Layer 7 of a small transformer language model trained on English Wikipedia (14 layers, counted from 0, width 96).
A neuron's activation on a vector x is GELU(weights . x + bias), where the dot is the dot product.

Input weights of the MLP neurons that the questions are about. A number n stands for (n - 500) times 0.0019.
n26 (bias 0.044): 454 541 213 528 761 613 586 294 358 411 462 560 337 471 711 281 614 458 344 431 651 530 697 509 208 334 516 475 430 522 512 261 436 504 464 492 552 484 635 687 551 280 569 327 333 552 392 431 361 429 630 656 188 732 517 567 653 496 308 599 452 455 342 714 537 589 301 592 617 215 463 395 660 353 463 666 590 455 592 455 184 560 508 386 492 576 656 479 584 884 600 659 353 399 435 441
n27 (bias -0.097): 608 570 596 547 313 392 533 581 330 663 334 477 123 429 541 565 481 380 436 504 521 470 565 644 526 389 518 452 446 531 489 351 411 621 442 839 450 317 425 500 430 553 838 575 572 318 604 500 484 433 551 410 449 563 463 590 706 593 385 618 313 713 481 294 566 608 572 559 351 504 562 637 642 416 411 546 337 643 522 493 674 432 653 484 675 575 447 481 703 381 567 228 705 328 395 571
n51 (bias -0.123): 712 471 622 558 515 507 664 485 302 637 320 515 402 485 508 584 455 336 365 337 521 477 775 504 496 459 354 485 380 356 640 784 589 557 525 432 596 482 451 546 166 421 583 728 561 539 285 424 615 296 471 493 631 291 693 634 401 619 496 346 395 555 500 459 555 406 536 547 556 496 438 594 472 671 474 391 527 507 597 643 443 515 615 547 751 534 440 837 645 763 455 655 444 579 647 519
n67 (bias -0.235): 504 535 335 393 593 352 593 593 381 531 788 280 592 362 508 256 795 651 460 519 504 496 488 245 405 457 473 688 475 521 672 466 579 392 378 576 415 438 385 500 666 364 299 460 488 485 425 473 221 488 446 647 442 633 709 651 488 619 583 543 545 500 508 544 469 477 304 508 461 388 233 496 496 148 185 526 290 441 481 668 443 327 574 554 380 332 480 528 541 358 697 721 552 409 422 774
n77 (bias -0.056): 512 322 524 485 277 333 790 244 450 396 504 370 467 591 624 610 639 666 421 792 564 704 618 430 567 386 474 281 335 248 523 474 602 572 454 751 472 508 182 545 474 492 292 532 373 568 421 332 470 362 277 579 519 438 500 401 523 459 468 590 492 519 653 611 624 462 542 355 539 538 442 638 387 488 437 679 303 305 454 477 511 472 201 413 562 727 452 468 270 524 646 706 611 606 603 659
n82 (bias -0.105): 349 492 450 486 633 507 511 666 368 350 351 374 288 619 478 433 377 457 627 336 473 537 441 361 407 479 431 422 661 748 514 484 527 285 385 467 463 256 583 653 695 529 493 583 703 524 450 521 546 812 549 572 662 607 450 612 383 746 579 528 586 489 445 514 405 441 601 519 608 700 440 301 515 257 529 395 346 511 375 397 562 621 618 455 577 358 646 427 411 651 399 445 529 576 181 522
n86 (bias -0.153): 561 697 348 665 402 647 649 594 631 352 496 401 560 474 636 285 557 312 347 517 442 677 536 645 556 444 479 397 387 495 431 251 421 509 298 610 737 474 347 351 622 922 432 496 678 471 517 668 551 392 627 741 432 272 921 627 504 550 478 582 541 440 305 644 428 732 369 163 413 373 440 530 237 513 630 516 340 363 366 418 737 589 500 468 594 487 729 491 309 570 339 434 587 777 264 496
n118 (bias -0.242): 605 620 529 573 178 153 266 475 646 280 462 565 443 517 614 435 492 668 433 496 544 581 599 675 513 583 448 425 321 456 608 288 324 406 614 356 444 372 259 626 606 403 259 627 402 408 433 565 760 554 406 508 804 566 354 483 504 348 533 723 657 430 616 551 648 715 443 395 672 668 282 500 487 541 379 599 209 500 452 326 332 410 602 482 537 703 674 692 432 299 433 408 777 593 522 694
n132 (bias -0.177): 537 516 397 511 387 397 392 580 464 371 291 409 574 382 496 360 515 493 578 511 560 496 686 438 713 321 486 836 296 801 500 440 532 530 443 433 515 616 359 385 538 656 590 723 464 486 577 507 457 768 637 511 406 438 463 567 416 496 445 598 477 533 560 571 677 475 421 268 540 407 449 664 930 504 614 493 380 475 653 540 415 654 545 314 619 321 310 511 546 681 559 738 485 429 338 593
n134 (bias -0.078): 483 354 440 421 763 685 693 378 409 371 392 456 378 688 586 438 638 748 582 442 435 673 855 683 330 470 451 813 602 585 394 486 476 548 388 517 588 647 302 371 624 802 546 737 450 255 411 405 477 470 354 603 525 623 423 633 525 372 278 475 580 500 565 350 287 682 679 487 410 587 437 504 323 613 475 508 474 513 336 703 733 648 652 558 429 228 375 496 793 427 479 297 569 508 362 208
n139 (bias -0.233): 608 756 389 371 594 452 362 606 568 617 676 277 316 425 538 466 634 350 521 609 362 479 381 625 670 595 301 434 785 400 381 536 456 201 376 399 291 708 558 590 675 747 476 550 343 369 525 584 686 467 569 412 646 648 450 388 365 758 744 541 310 713 521 513 455 416 391 509 632 480 606 568 144 557 822 699 623 516 388 467 528 652 558 269 455 768 592 525 555 521 558 630 409 476 413 300
n175 (bias -0.215): 600 418 595 367 393 352 671 475 556 496 702 440 553 117 412 543 311 529 563 553 370 584 325 561 384 554 699 512 314 378 709 164 524 622 621 823 560 324 496 440 733 500 119 642 544 440 546 416 580 322 342 446 659 570 662 692 561 625 421 303 626 414 555 462 439 299 387 509 670 630 626 725 540 463 380 704 602 455 408 475 464 581 465 295 650 487 643 517 381 637 479 599 554 452 799 646
n193 (bias -0.126): 423 860 526 721 489 465 514 529 440 457 511 523 604 640 593 734 663 629 707 450 626 560 557 404 474 628 669 613 580 481 453 710 500 366 532 578 372 554 293 489 531 455 471 581 486 472 361 333 343 555 722 600 558 623 416 471 236 359 364 380 282 536 283 448 417 425 400 681 262 554 518 642 407 241 500 275 429 598 634 558 598 530 421 554 439 589 407 425 458 346 456 500 445 450 201 448
n200 (bias -0.161): 608 584 771 422 418 408 708 343 461 442 399 455 315 356 557 558 310 624 387 527 557 480 631 638 536 433 672 393 500 341 516 302 603 468 376 666 216 252 568 471 455 431 531 331 714 481 376 225 671 337 605 504 382 583 584 388 595 442 440 563 329 666 480 251 284 477 691 542 532 652 394 682 398 586 627 696 671 425 477 401 515 321 406 353 746 589 464 476 473 384 680 618 179 330 533 472
n208 (bias 0.006): 500 841 603 496 638 489 488 691 523 585 267 435 408 556 372 565 508 309 277 307 685 375 553 752 282 362 443 743 545 591 696 500 420 399 350 584 618 512 804 389 630 420 504 568 280 515 425 320 576 445 543 740 547 677 626 600 606 529 642 543 624 437 298 620 578 646 612 492 627 635 477 477 399 659 461 474 597 578 523 672 345 690 585 654 353 448 757 593 636 449 401 304 456 680 525 624
n215 (bias -0.134): 374 486 525 565 539 492 553 562 358 423 390 323 482 433 868 552 610 655 298 476 452 424 410 273 446 268 536 674 456 290 450 405 688 500 419 314 268 636 538 352 743 361 647 226 423 580 179 427 411 521 622 529 644 397 500 601 545 500 450 401 269 714 457 622 533 496 496 561 621 337 553 415 558 516 454 370 94 397 544 707 424 675 480 421 631 551 745 491 815 337 450 695 341 399 295 479
n223 (bias -0.192): 646 448 653 599 371 587 669 222 435 431 436 569 206 575 619 476 738 610 464 702 448 671 528 471 688 578 658 364 332 475 492 627 522 496 637 516 342 330 306 822 449 472 776 607 344 350 614 477 508 868 489 551 677 403 418 476 481 427 484 469 647 407 560 682 485 374 618 479 457 408 600 489 508 415 594 767 412 543 576 314 526 480 335 467 435 373 254 444 493 622 598 317 437 413 299 595
n251 (bias -0.099): 619 743 260 401 337 602 604 657 453 369 293 449 556 500 405 601 549 316 447 806 325 658 466 543 565 468 465 298 253 474 435 434 473 396 362 384 521 825 381 411 645 545 217 644 310 508 431 433 190 492 580 438 612 698 594 525 472 504 565 306 730 242 404 648 548 456 575 590 484 393 364 437 444 604 455 696 421 581 563 512 660 762 351 436 504 603 595 267 558 312 533 221 381 476 436 557
n257 (bias -0.163): 653 464 537 522 642 282 581 359 348 289 738 767 656 463 416 467 668 824 741 648 522 837 917 813 321 349 703 422 562 432 641 540 346 561 857 411 419 545 491 423 634 332 468 505 504 337 431 308 495 643 761 769 310 537 367 472 564 677 813 322 534 350 495 723 518 589 370 664 371 518 405 755 441 532 509 604 481 331 553 774 610 505 491 544 617 654 467 453 672 357 412 544 463 398 336 597
n266 (bias -0.174): 504 564 511 380 481 472 653 468 588 560 415 474 351 485 416 552 368 529 588 253 683 419 634 576 605 349 542 493 561 648 586 422 417 301 447 687 739 518 387 568 551 680 621 335 602 771 529 539 543 565 401 526 621 385 645 431 267 455 500 572 527 668 411 679 383 606 380 607 449 415 397 609 334 592 352 260 593 672 392 539 590 770 687 447 457 364 320 382 500 485 315 472 285 455 667 533
n313 (bias -0.018): 401 569 543 534 561 545 485 740 515 600 217 565 554 413 532 492 735 413 476 603 507 364 549 311 421 144 613 796 697 690 827 500 541 552 511 404 472 213 837 496 552 448 323 591 714 666 437 668 605 418 404 472 666 691 657 520 434 480 472 481 681 442 548 480 651 660 542 488 484 527 411 714 538 512 414 400 560 539 477 660 530 536 397 587 265 484 428 576 350 500 472 350 626 504 706 694
n324 (bias -0.081): 527 586 631 508 436 493 546 405 519 628 484 556 557 306 500 624 508 702 359 813 319 535 612 735 601 454 913 415 431 301 462 529 415 535 459 590 636 508 371 432 253 492 511 512 738 444 535 271 459 717 436 531 603 508 593 348 450 580 442 580 516 596 417 309 390 673 621 333 574 432 489 639 479 591 415 665 322 489 451 657 459 706 544 618 485 723 355 714 618 554 733 684 679 556 395 613
n346 (bias -0.181): 562 655 446 375 598 476 585 529 632 681 563 594 299 459 529 432 596 558 542 411 681 740 636 742 331 393 484 598 465 400 545 545 421 349 700 446 428 435 467 577 926 584 484 437 685 484 426 588 606 434 282 558 370 733 393 492 504 500 558 406 634 520 623 658 569 669 295 591 975 407 606 568 329 415 508 625 365 504 361 504 437 610 566 252 411 287 374 698 413 761 438 685 496 316 279 617
n348 (bias -0.098): 327 716 438 249 560 624 596 369 428 614 670 294 583 394 441 585 500 681 571 576 366 532 452 463 574 414 515 616 312 316 349 559 601 63 455 393 681 512 437 581 438 500 634 433 451 601 465 394 404 676 504 670 646 496 379 303 566 403 406 442 614 523 708 409 393 534 492 467 516 618 519 640 554 224 422 485 544 802 651 725 320 524 647 611 603 369 555 787 496 414 414 493 488 383 729 713
n353 (bias -0.129): 565 296 496 480 409 605 551 92 270 657 394 604 585 544 545 657 557 468 516 567 737 557 368 487 637 508 357 552 278 576 647 309 588 533 625 577 512 650 634 533 560 374 449 447 312 654 259 605 332 400 638 334 666 552 657 504 520 638 528 504 420 385 282 237 686 492 328 500 460 457 488 602 590 575 576 698 496 484 543 807 477 923 296 589 500 354 586 681 519 411 544 408 557 395 685 496
n360 (bias -0.208): 400 717 635 597 434 491 453 529 491 676 402 467 592 536 555 610 392 578 419 648 678 310 616 537 458 510 714 615 577 422 532 531 630 376 312 670 593 627 611 503 678 582 415 555 268 540 471 472 386 497 481 500 516 564 687 545 586 554 613 541 564 589 731 559 551 550 409 514 481 390 589 566 469 661 320 540 609 532 351 506 432 401 742 670 456 568 497 523 346 587 607 626 568 534 325 594
n363 (bias -0.169): 383 491 729 695 351 523 543 274 219 418 504 367 458 609 472 500 451 524 257 633 611 545 471 508 673 472 527 101 445 226 416 452 438 427 410 394 442 635 569 713 353 634 645 508 602 550 400 430 599 307 441 374 697 317 512 419 659 371 552 687 424 691 475 601 650 715 633 677 279 700 512 363 756 595 780 587 455 572 546 759 477 410 504 530 528 537 345 635 458 649 540 557 351 391 538 492
n372 (bias -0.198): 658 515 551 406 737 723 695 309 666 720 552 428 485 699 364 552 570 365 561 410 579 655 348 621 569 597 766 445 553 495 399 535 491 791 478 495 657 577 593 486 864 818 685 827 415 456 371 500 356 394 590 579 518 642 565 672 363 399 713 390 481 377 746 630 514 572 459 296 384 333 155 437 333 713 491 592 448 441 714 656 597 920 400 154 667 551 580 604 540 407 616 491 537 317 157 509
n374 (bias -0.177): 415 559 565 552 457 344 564 307 478 597 352 464 468 616 574 607 578 404 577 650 646 609 674 476 531 458 352 439 528 677 690 707 669 500 422 426 480 500 624 540 666 578 399 721 313 349 462 507 804 653 508 225 508 489 584 589 576 656 746 511 416 572 740 554 707 582 564 383 604 583 274 444 496 534 630 573 425 504 600 595 390 390 428 633 650 628 407 194 452 235 431 562 126 422 448 535
n376 (bias -0.161): 264 612 257 811 567 594 381 700 343 638 611 735 573 398 578 454 471 565 492 607 446 438 429 343 500 697 547 432 263 390 624 356 388 335 304 451 629 536 447 614 504 328 346 373 543 450 225 476 378 662 650 774 508 231 314 451 460 454 399 700 652 520 699 292 599 575 461 287 342 421 480 669 539 583 423 546 475 580 234 456 519 537 572 453 615 730 393 459 403 257 605 592 382 492 716 520
n377 (bias -0.119): 183 429 492 520 367 367 472 588 743 571 348 751 299 476 480 654 451 508 687 342 631 623 616 508 177 391 523 488 475 352 384 491 396 496 496 807 479 365 573 630 284 451 401 492 539 659 577 743 569 383 342 635 786 560 504 378 516 546 508 428 390 496 426 557 500 567 342 627 577 500 71 535 436 607 826 653 703 412 414 568 504 339 527 457 670 598 385 583 434 593 638 446 447 410 580 687
n383 (bias -0.194): 290 412 511 90 609 379 392 582 404 515 492 425 344 496 419 441 377 492 611 522 449 427 680 341 557 511 420 440 417 377 500 287 409 666 331 612 516 320 396 405 657 385 545 535 518 442 352 607 508 637 292 408 530 267 435 492 515 314 663 459 726 508 376 607 377 297 315 448 299 240 649 467 464 481 519 647 504 530 595 406 525 484 511 512 507 527 419 399 456 831 367 565 263 614 397 236

Each question shows a token from some text and the vector x that enters the MLP there. A number n stands for (n - 500) times 0.013.

" House": 397 506 473 562 490 412 342 332 569 593 682 689 349 386 558 585 392 324 365 539 571 572 532 630 503 533 403 454 629 646 334 506 616 476 578 510 316 514 537 352 279 483 436 496 680 448 628 504 238 514 491 522 463 705 488 384 408 636 483 511 555 569 536 577 470 414 680 521 445 489 647 215 493 672 269 279 434 441 564 462 353 460 639 495 547 583 448 378 434 440 531 467 485 627 595 596
Which three neurons fire most, strongest first? n324, n27, n360

"e": 409 601 481 541 474 498 274 271 490 680 626 749 375 460 536 597 452 418 410 486 497 499 467 628 459 491 457 587 698 707 418 507 646 442 501 437 372 484 558 275 319 449 334 443 559 426 607 487 317 536 497 507 454 610 538 394 507 595 534 489 479 533 470 635 472 515 586 416 474 525 554 181 623 584 413 388 408 437 522 478 481 444 438 390 471 496 534 551 524 541 418 347 568 669 624 560
Which of these neurons fires most? n208

"an": 483 615 516 582 540 544 489 384 481 604 811 631 348 557 513 601 610 559 437 417 760 473 412 493 600 446 439 397 562 470 416 532 578 467 599 413 324 488 675 417 505 407 282 551 569 358 631 550 259 374 556 546 524 592 496 464 569 565 486 542 504 562 497 511 400 418 693 322 360 436 512 256 646 480 370 179 488 337 526 407 483 343 551 492 389 533 551 519 477 493 498 396 624 621 586 497
Which of these neurons fires most? n67

" 19": 366 584 493 564 632 549 444 352 534 485 696 689 348 335 473 513 364 461 450 472 705 472 463 597 633 478 365 639 588 546 456 433 627 545 570 465 310 477 526 301 305 506 376 490 667 467 573 508 229 515 376 619 476 580 485 496 454 480 602 625 457 437 566 522 388 431 661 397 514 513 645 485 566 672 501 371 490 209 478 458 465 420 501 387 487 426 437 454 518 528 526 592 477 536 631 603
Which of these neurons fires most? n200

".": 358 572 567 543 597 565 360 366 665 622 693 638 404 425 494 674 501 422 414 451 742 552 473 471 521 513 408 451 574 685 599 482 629 487 674 552 362 508 459 334 372 500 309 497 671 513 622 597 318 526 467 552 494 638 465 417 497 400 573 508 562 504 452 543 468 356 722 430 445 517 616 318 591 627 335 244 358 326 387 392 486 461 584 413 517 531 394 478 456 431 421 378 419 590 612 421
Which of these neurons fires most? n266

" mi": 382 643 404 459 654 501 402 349 422 588 618 704 371 249 519 532 432 471 312 514 548 584 390 511 578 550 457 470 612 495 391 486 635 517 630 473 383 460 436 378 295 640 448 445 540 468 391 573 215 540 432 616 475 771 485 438 461 523 557 577 528 525 649 522 380 512 625 488 530 435 694 331 572 735 439 266 514 266 540 447 460 336 475 440 473 499 541 424 524 547 531 543 504 615 548 531
Which of these neurons fires most? n26

" cl": 446 603 548 595 515 665 458 317 545 585 681 695 385 360 449 610 464 472 324 424 531 590 474 476 502 499 378 445 622 490 287 495 679 483 571 357 270 602 690 366 270 515 468 441 630 522 678 456 224 598 459 448 493 643 500 462 462 435 605 567 495 531 553 576 378 337 582 406 565 540 665 321 582 586 342 285 407 243 524 530 572 491 412 461 456 588 555 442 477 491 506 459 571 570 544 566
Which of these neurons fires most? n215

"–1": 408 569 507 520 574 723 205 331 517 637 545 685 362 335 364 610 527 449 400 535 506 494 485 533 577 429 410 489 534 595 380 513 522 603 594 429 440 403 548 350 391 591 423 484 790 350 560 644 191 452 410 555 522 526 493 470 379 502 548 667 465 505 553 588 567 468 536 386 423 524 745 182 554 649 391 356 508 332 469 507 515 447 583 422 600 433 491 543 467 547 362 577 489 664 550 523
Which neuron fires most, and how strongly? n86, at about 1.7

" W": 354 549 564 432 575 583 374 405 447 493 687 630 355 420 374 634 452 451 440 572 668 608 533 478 607 656 360 466 629 538 355 640 604 477 513 508 393 549 451 345 294 521 551 451 507 373 640 642 231 464 468 576 401 487 464 425 533 443 688 560 518 540 579 523 477 441 670 479 497 466 608 300 585 667 393 137 453 234 500 556 404 435 602 472 405 513 532 450 410 544 391 387 579 588 596 582
The two highest activations, in order: n363, n360

"ing": 461 591 524 555 549 608 137 378 436 598 645 686 318 434 484 612 433 447 476 467 484 554 507 517 439 570 373 503 637 578 341 496 833 382 687 473 356 514 534 277 385 483 379 649 542 394 648 600 413 434 530 390 526 621 540 500 422 418 519 569 534 484 533 573 551 460 554 421 455 465 442 242 557 633 429 236 511 437 457 469 551 393 500 481 463 525 442 494 612 484 433 441 659 579 596 529
The two highest activations, in order: n118, n313

"vel": 304 559 523 542 506 567 344 300 495 469 706 683 312 488 478 548 487 395 451 541 455 493 473 552 501 402 394 474 533 673 530 461 727 457 592 424 383 468 546 409 307 558 457 494 562 339 614 551 236 531 556 582 436 638 575 545 462 492 476 552 495 638 503 653 334 310 530 486 579 487 679 238 646 741 424 428 475 373 543 431 585 334 526 353 542 425 518 450 536 551 382 467 587 547 585 483
Which neuron fires most, and how strongly? n26, at about 2.2

"as": 468 626 413 631 520 611 279 350 482 668 654 629 389 416 504 684 489 534 397 346 650 479 333 555 510 464 374 403 644 404 361 537 645 408 701 466 344 557 719 356 504 566 324 501 656 456 603 560 305 372 539 554 558 577 554 440 498 482 559 533 537 547 531 569 469 444 611 329 487 513 427 387 605 541 435 181 415 313 470 519 511 386 390 479 448 590 558 464 582 542 458 354 604 572 529 478
Which neuron fires most, and how strongly? n208, at about 1.4

" Ta": 410 569 410 505 527 486 339 350 494 413 693 623 405 400 344 562 402 502 467 526 718 639 451 494 570 478 433 469 639 503 455 654 749 475 617 515 442 572 522 286 265 657 518 455 511 498 517 597 238 636 452 453 394 549 601 457 484 487 541 634 588 477 557 636 468 416 552 445 409 425 733 219 561 582 395 268 417 296 483 430 302 473 511 516 420 596 506 482 546 555 486 382 560 491 551 497
Which of these neurons fires most? n360

"m": 441 672 431 607 496 568 373 395 497 571 637 694 430 307 494 643 545 465 432 505 561 535 413 576 556 640 415 552 514 527 239 664 615 345 557 399 297 466 439 306 283 593 407 446 582 425 477 570 300 455 458 653 510 644 496 458 426 512 564 363 526 540 538 618 309 439 606 477 597 440 659 298 569 591 401 329 432 312 452 507 428 427 519 454 512 571 463 496 526 531 522 386 547 662 602 555
Which of these neurons fires most? n193

" of": 369 618 479 465 533 535 415 351 418 483 726 654 392 424 507 610 444 419 509 523 652 550 481 492 524 504 389 536 635 586 386 596 755 598 598 532 279 477 567 294 279 501 478 670 606 433 532 508 399 514 490 478 546 614 507 508 458 527 579 532 554 519 544 543 459 440 617 382 531 538 472 194 569 605 401 324 521 327 425 382 319 385 655 470 465 548 492 556 368 504 493 292 435 554 634 414
Which neuron fires most, and how strongly? n374, at about 2.3

"lo": 508 614 492 504 553 655 312 329 400 564 690 617 379 453 534 596 657 597 483 480 611 466 456 518 496 420 468 392 525 465 483 536 660 611 518 476 331 431 554 304 383 505 340 498 498 382 651 616 284 472 435 467 414 652 499 507 518 506 552 578 571 578 535 559 314 466 638 281 515 492 478 255 686 548 458 217 551 385 563 507 449 407 535 598 494 422 485 421 461 494 504 446 507 533 705 507
Which of these neurons fires most? n67

"spect": 411 594 498 609 525 538 448 417 460 555 604 772 362 512 429 684 606 348 537 458 579 484 454 534 488 502 377 501 595 556 491 484 687 456 556 412 305 564 550 408 207 528 409 494 604 291 661 545 204 485 367 582 471 641 671 572 452 483 579 570 495 473 390 494 376 397 489 389 518 543 650 287 638 568 433 370 395 291 500 466 506 378 551 361 538 535 497 535 533 606 392 436 624 479 654 434
Which neuron fires most, and how strongly? n51, at about 1.5

"ent": 428 570 566 640 580 544 227 471 460 579 635 668 360 523 346 720 368 517 466 501 572 493 489 493 418 585 398 415 593 438 274 691 647 557 762 437 426 532 494 295 257 554 508 486 688 362 509 465 428 441 507 419 533 519 524 521 449 379 467 422 563 527 483 500 429 436 628 439 448 435 519 241 562 724 484 285 559 379 460 501 454 391 580 454 579 504 370 453 570 627 368 424 606 559 652 540
Which three neurons fire most, strongest first? n51, n363, n377

"s": 478 601 519 489 489 665 377 317 560 562 744 636 296 449 613 530 467 504 527 505 516 559 512 538 588 452 337 466 558 488 525 482 703 491 561 542 202 468 501 358 345 511 375 569 418 464 601 605 304 464 432 539 532 686 548 347 488 484 547 480 454 529 596 597 469 517 578 447 401 564 462 240 659 606 393 330 378 369 514 476 455 404 446 470 453 443 578 483 493 504 506 368 612 487 631 600
Which neuron fires most, and how strongly? n118, at about 2.5

"94": 373 613 521 536 529 473 277 383 554 461 702 709 349 361 456 546 406 501 516 521 689 533 463 554 475 540 370 540 594 615 508 511 670 509 594 466 322 512 623 352 342 562 288 469 727 435 584 481 228 555 342 694 463 702 499 424 451 493 518 503 548 389 563 514 494 536 625 373 526 537 638 422 582 568 438 277 458 297 443 401 379 494 533 421 650 411 459 533 491 598 488 471 468 480 528 518
Which three neurons fire most, strongest first? n346, n82, n377

"\n": 443 600 455 579 586 572 310 301 527 528 612 538 312 375 524 610 419 348 431 458 612 601 541 512 542 584 418 556 611 596 388 509 672 552 686 469 442 481 508 284 323 648 416 439 626 430 537 440 229 601 520 617 401 446 537 510 497 456 625 514 566 511 543 519 435 310 704 389 548 580 591 362 596 573 449 331 493 306 495 415 534 390 571 483 451 505 402 586 471 451 441 362 535 566 623 445
Which of these neurons fires most? n134

"C": 394 564 601 500 526 395 354 327 573 657 694 659 403 412 477 483 377 451 400 506 528 466 471 546 560 392 339 492 567 637 382 478 581 533 731 423 346 511 591 408 384 585 450 364 645 238 738 551 285 505 558 567 634 584 474 592 419 437 421 467 592 529 568 535 519 361 605 410 516 503 721 281 567 723 445 295 387 345 515 502 434 357 410 486 504 513 523 438 423 563 414 471 507 530 736 569
Which of these neurons fires most? n175

"el": 408 627 452 447 535 558 308 391 555 643 573 628 409 377 510 663 463 433 490 594 578 440 485 546 489 572 410 436 607 508 394 504 747 402 546 538 383 463 519 272 315 484 412 444 721 442 576 616 392 488 512 494 403 581 363 418 581 514 530 400 605 557 449 576 408 492 522 408 523 505 470 282 652 716 384 250 540 378 494 521 412 325 569 410 453 458 592 353 457 576 451 476 642 587 686 605
Which three neurons fire most, strongest first? n377, n313, n360

"ur": 445 619 539 561 607 575 274 362 555 558 736 599 356 641 509 622 387 656 524 495 662 505 540 551 545 484 408 504 512 394 322 559 680 492 756 517 286 461 594 321 293 586 561 457 686 356 472 484 260 420 510 564 597 656 497 471 366 430 509 432 556 471 541 543 433 313 690 417 407 437 434 422 555 599 465 216 496 369 544 494 423 407 541 506 495 476 573 358 460 488 437 428 533 532 585 512
Which of these neurons fires most? n193

" Ko": 408 609 487 547 515 496 340 309 449 517 641 670 351 419 299 560 285 515 585 570 568 703 471 528 553 627 512 509 537 466 368 630 620 511 582 502 418 547 628 314 295 640 535 340 595 343 537 631 269 535 390 579 416 485 601 454 431 455 574 601 489 565 542 615 436 434 562 500 460 439 679 258 591 683 453 225 416 358 459 523 385 484 511 498 388 547 445 369 491 577 396 458 453 596 617 566
Which neuron fires most, and how strongly? n363, at about 2.2

"ive": 451 595 619 626 482 584 344 236 412 471 630 690 426 440 562 576 551 311 427 534 665 602 411 469 549 469 472 517 647 574 413 458 567 502 655 379 299 495 622 383 437 448 289 689 604 413 579 489 269 489 507 501 499 695 506 394 422 565 527 583 508 438 490 534 521 468 634 373 458 497 519 110 625 527 334 318 429 346 495 460 419 363 506 441 512 514 536 514 493 520 462 526 626 594 623 571
Which of these neurons fires most? n118

"le": 411 626 488 519 520 541 398 361 439 635 660 689 382 605 505 659 720 517 281 502 724 519 435 536 549 433 453 403 617 589 392 522 685 541 519 534 338 476 487 453 373 531 377 479 656 391 734 511 272 368 553 562 529 686 419 601 551 416 493 532 493 486 509 513 485 507 632 359 398 439 566 266 590 487 341 173 511 341 536 405 478 292 583 519 397 468 494 451 493 477 446 357 559 534 673 457
Which of these neurons fires most? n27

"–0": 306 564 498 499 625 596 167 310 549 539 604 665 360 443 385 561 468 337 413 530 493 525 522 559 586 508 410 538 549 509 384 608 599 508 566 465 504 472 551 281 364 574 420 566 725 323 597 692 209 497 430 571 549 504 482 447 473 463 602 554 450 452 531 536 558 459 529 445 475 499 720 264 641 663 395 285 466 418 487 492 392 474 550 430 609 448 504 440 438 625 382 543 498 615 577 564
Which three neurons fire most, strongest first? n383, n132, n51

" gr": 390 617 526 632 545 712 383 410 493 632 652 574 369 320 446 684 636 467 371 452 514 571 389 501 560 487 413 459 549 515 291 512 583 474 538 376 340 534 562 334 393 490 449 457 703 490 538 416 312 595 361 483 477 605 469 490 559 462 638 537 488 516 526 567 356 275 650 406 586 511 696 186 586 705 433 258 398 308 535 495 531 421 547 450 609 577 505 491 392 514 405 551 570 617 503 543
Which of these neurons fires most? n215

" July": 411 601 470 503 582 403 393 360 507 520 658 643 333 358 404 563 455 377 483 505 688 544 538 535 617 486 337 529 536 512 414 407 633 443 656 529 327 558 481 346 333 531 430 505 689 507 523 655 254 480 361 701 511 535 396 551 479 533 497 501 582 479 543 537 466 467 651 473 517 498 677 484 626 743 408 311 432 240 466 417 437 409 638 339 457 319 530 535 454 440 487 560 549 518 596 600
The two highest activations, in order: n346, n132

" se": 457 567 427 507 575 555 402 390 416 543 559 666 356 363 462 627 456 462 237 558 561 697 348 539 544 482 401 520 630 565 466 596 668 583 558 395 432 440 422 313 338 590 421 536 694 436 528 577 161 564 390 555 429 668 470 488 574 472 540 514 490 518 539 572 379 366 562 483 570 424 754 185 560 686 475 347 556 399 495 342 484 375 480 427 469 499 492 490 523 571 465 471 594 646 584 512
Which of these neurons fires most? n26

"ification": 401 577 470 525 536 526 411 331 508 513 646 755 364 421 492 609 442 368 374 524 599 578 379 469 481 509 400 544 612 403 304 532 701 469 691 345 370 503 651 328 321 491 289 613 586 370 650 504 254 552 466 519 451 651 554 493 441 505 554 449 534 541 517 470 513 402 553 384 664 574 558 174 635 593 408 332 380 448 537 497 430 429 557 515 554 549 478 423 564 587 436 422 566 613 643 540
Which neuron fires most, and how strongly? n82, at about 0.31

" |": 364 564 589 475 561 558 334 385 568 488 677 620 373 406 524 579 387 468 464 423 551 564 535 521 618 570 504 563 582 626 427 527 630 556 668 488 317 392 427 330 235 571 509 477 551 391 603 635 189 486 469 618 512 579 548 429 417 486 541 517 499 494 571 586 590 332 605 438 524 586 683 190 599 654 379 345 433 388 443 503 408 499 552 331 558 573 433 439 471 533 363 345 379 627 558 533
The two highest activations, in order: n223, n82

",": 387 593 541 565 578 510 377 312 625 424 668 659 335 346 541 586 361 454 487 499 630 607 577 562 557 477 408 519 548 586 447 549 624 471 654 494 338 549 485 314 331 511 422 542 662 457 546 561 285 565 461 615 524 640 505 422 486 494 616 537 584 405 467 613 579 447 658 410 494 492 649 319 631 562 322 254 392 321 439 448 357 505 529 399 479 527 454 569 434 410 534 387 393 516 572 402
Which of these neurons fires most? n118

"S": 433 562 550 422 465 498 338 288 622 505 594 712 321 377 516 617 351 552 432 475 535 509 435 542 582 461 294 524 498 597 310 638 546 473 694 453 385 627 544 310 340 640 488 375 614 320 477 585 302 555 529 534 479 436 562 507 472 414 520 437 601 524 581 595 513 488 579 459 470 550 669 458 535 745 459 388 482 356 470 493 467 438 575 496 541 540 502 343 427 481 531 315 467 539 660 572
Which of these neurons fires most? n266

" was": 376 593 543 555 528 562 347 239 484 545 583 680 398 374 596 564 404 377 389 329 574 538 384 561 579 512 473 525 552 564 374 560 649 470 632 478 374 587 569 328 261 456 407 562 705 447 520 603 297 563 449 517 546 577 578 530 584 424 572 450 592 505 589 605 600 352 638 463 473 524 706 340 516 618 419 328 418 316 441 527 446 548 573 391 506 548 440 479 345 341 440 347 477 545 688 469
The two highest activations, in order: n353, n376

" In": 384 565 437 437 525 549 394 321 423 367 704 563 399 367 397 572 492 394 479 374 679 556 498 501 598 545 318 615 643 623 399 496 633 544 579 509 340 604 477 300 303 599 539 650 578 429 441 586 234 581 523 570 432 584 556 495 470 521 633 589 561 451 530 616 451 405 662 395 525 473 598 437 606 687 436 356 429 306 455 489 408 351 579 392 441 551 473 536 496 347 466 470 511 520 571 514
Which of these neurons fires most? n132

"/": 265 573 413 485 626 624 342 286 545 568 625 694 318 386 514 648 375 440 436 527 617 528 524 509 579 528 405 502 584 534 424 530 617 591 735 493 400 499 460 294 514 606 373 566 570 319 579 612 226 489 543 615 497 561 547 518 451 453 601 520 482 520 591 595 431 443 547 386 529 486 629 286 582 606 401 295 461 324 474 424 470 423 507 450 457 463 523 408 492 492 419 473 483 632 608 569
Which of these neurons fires most? n372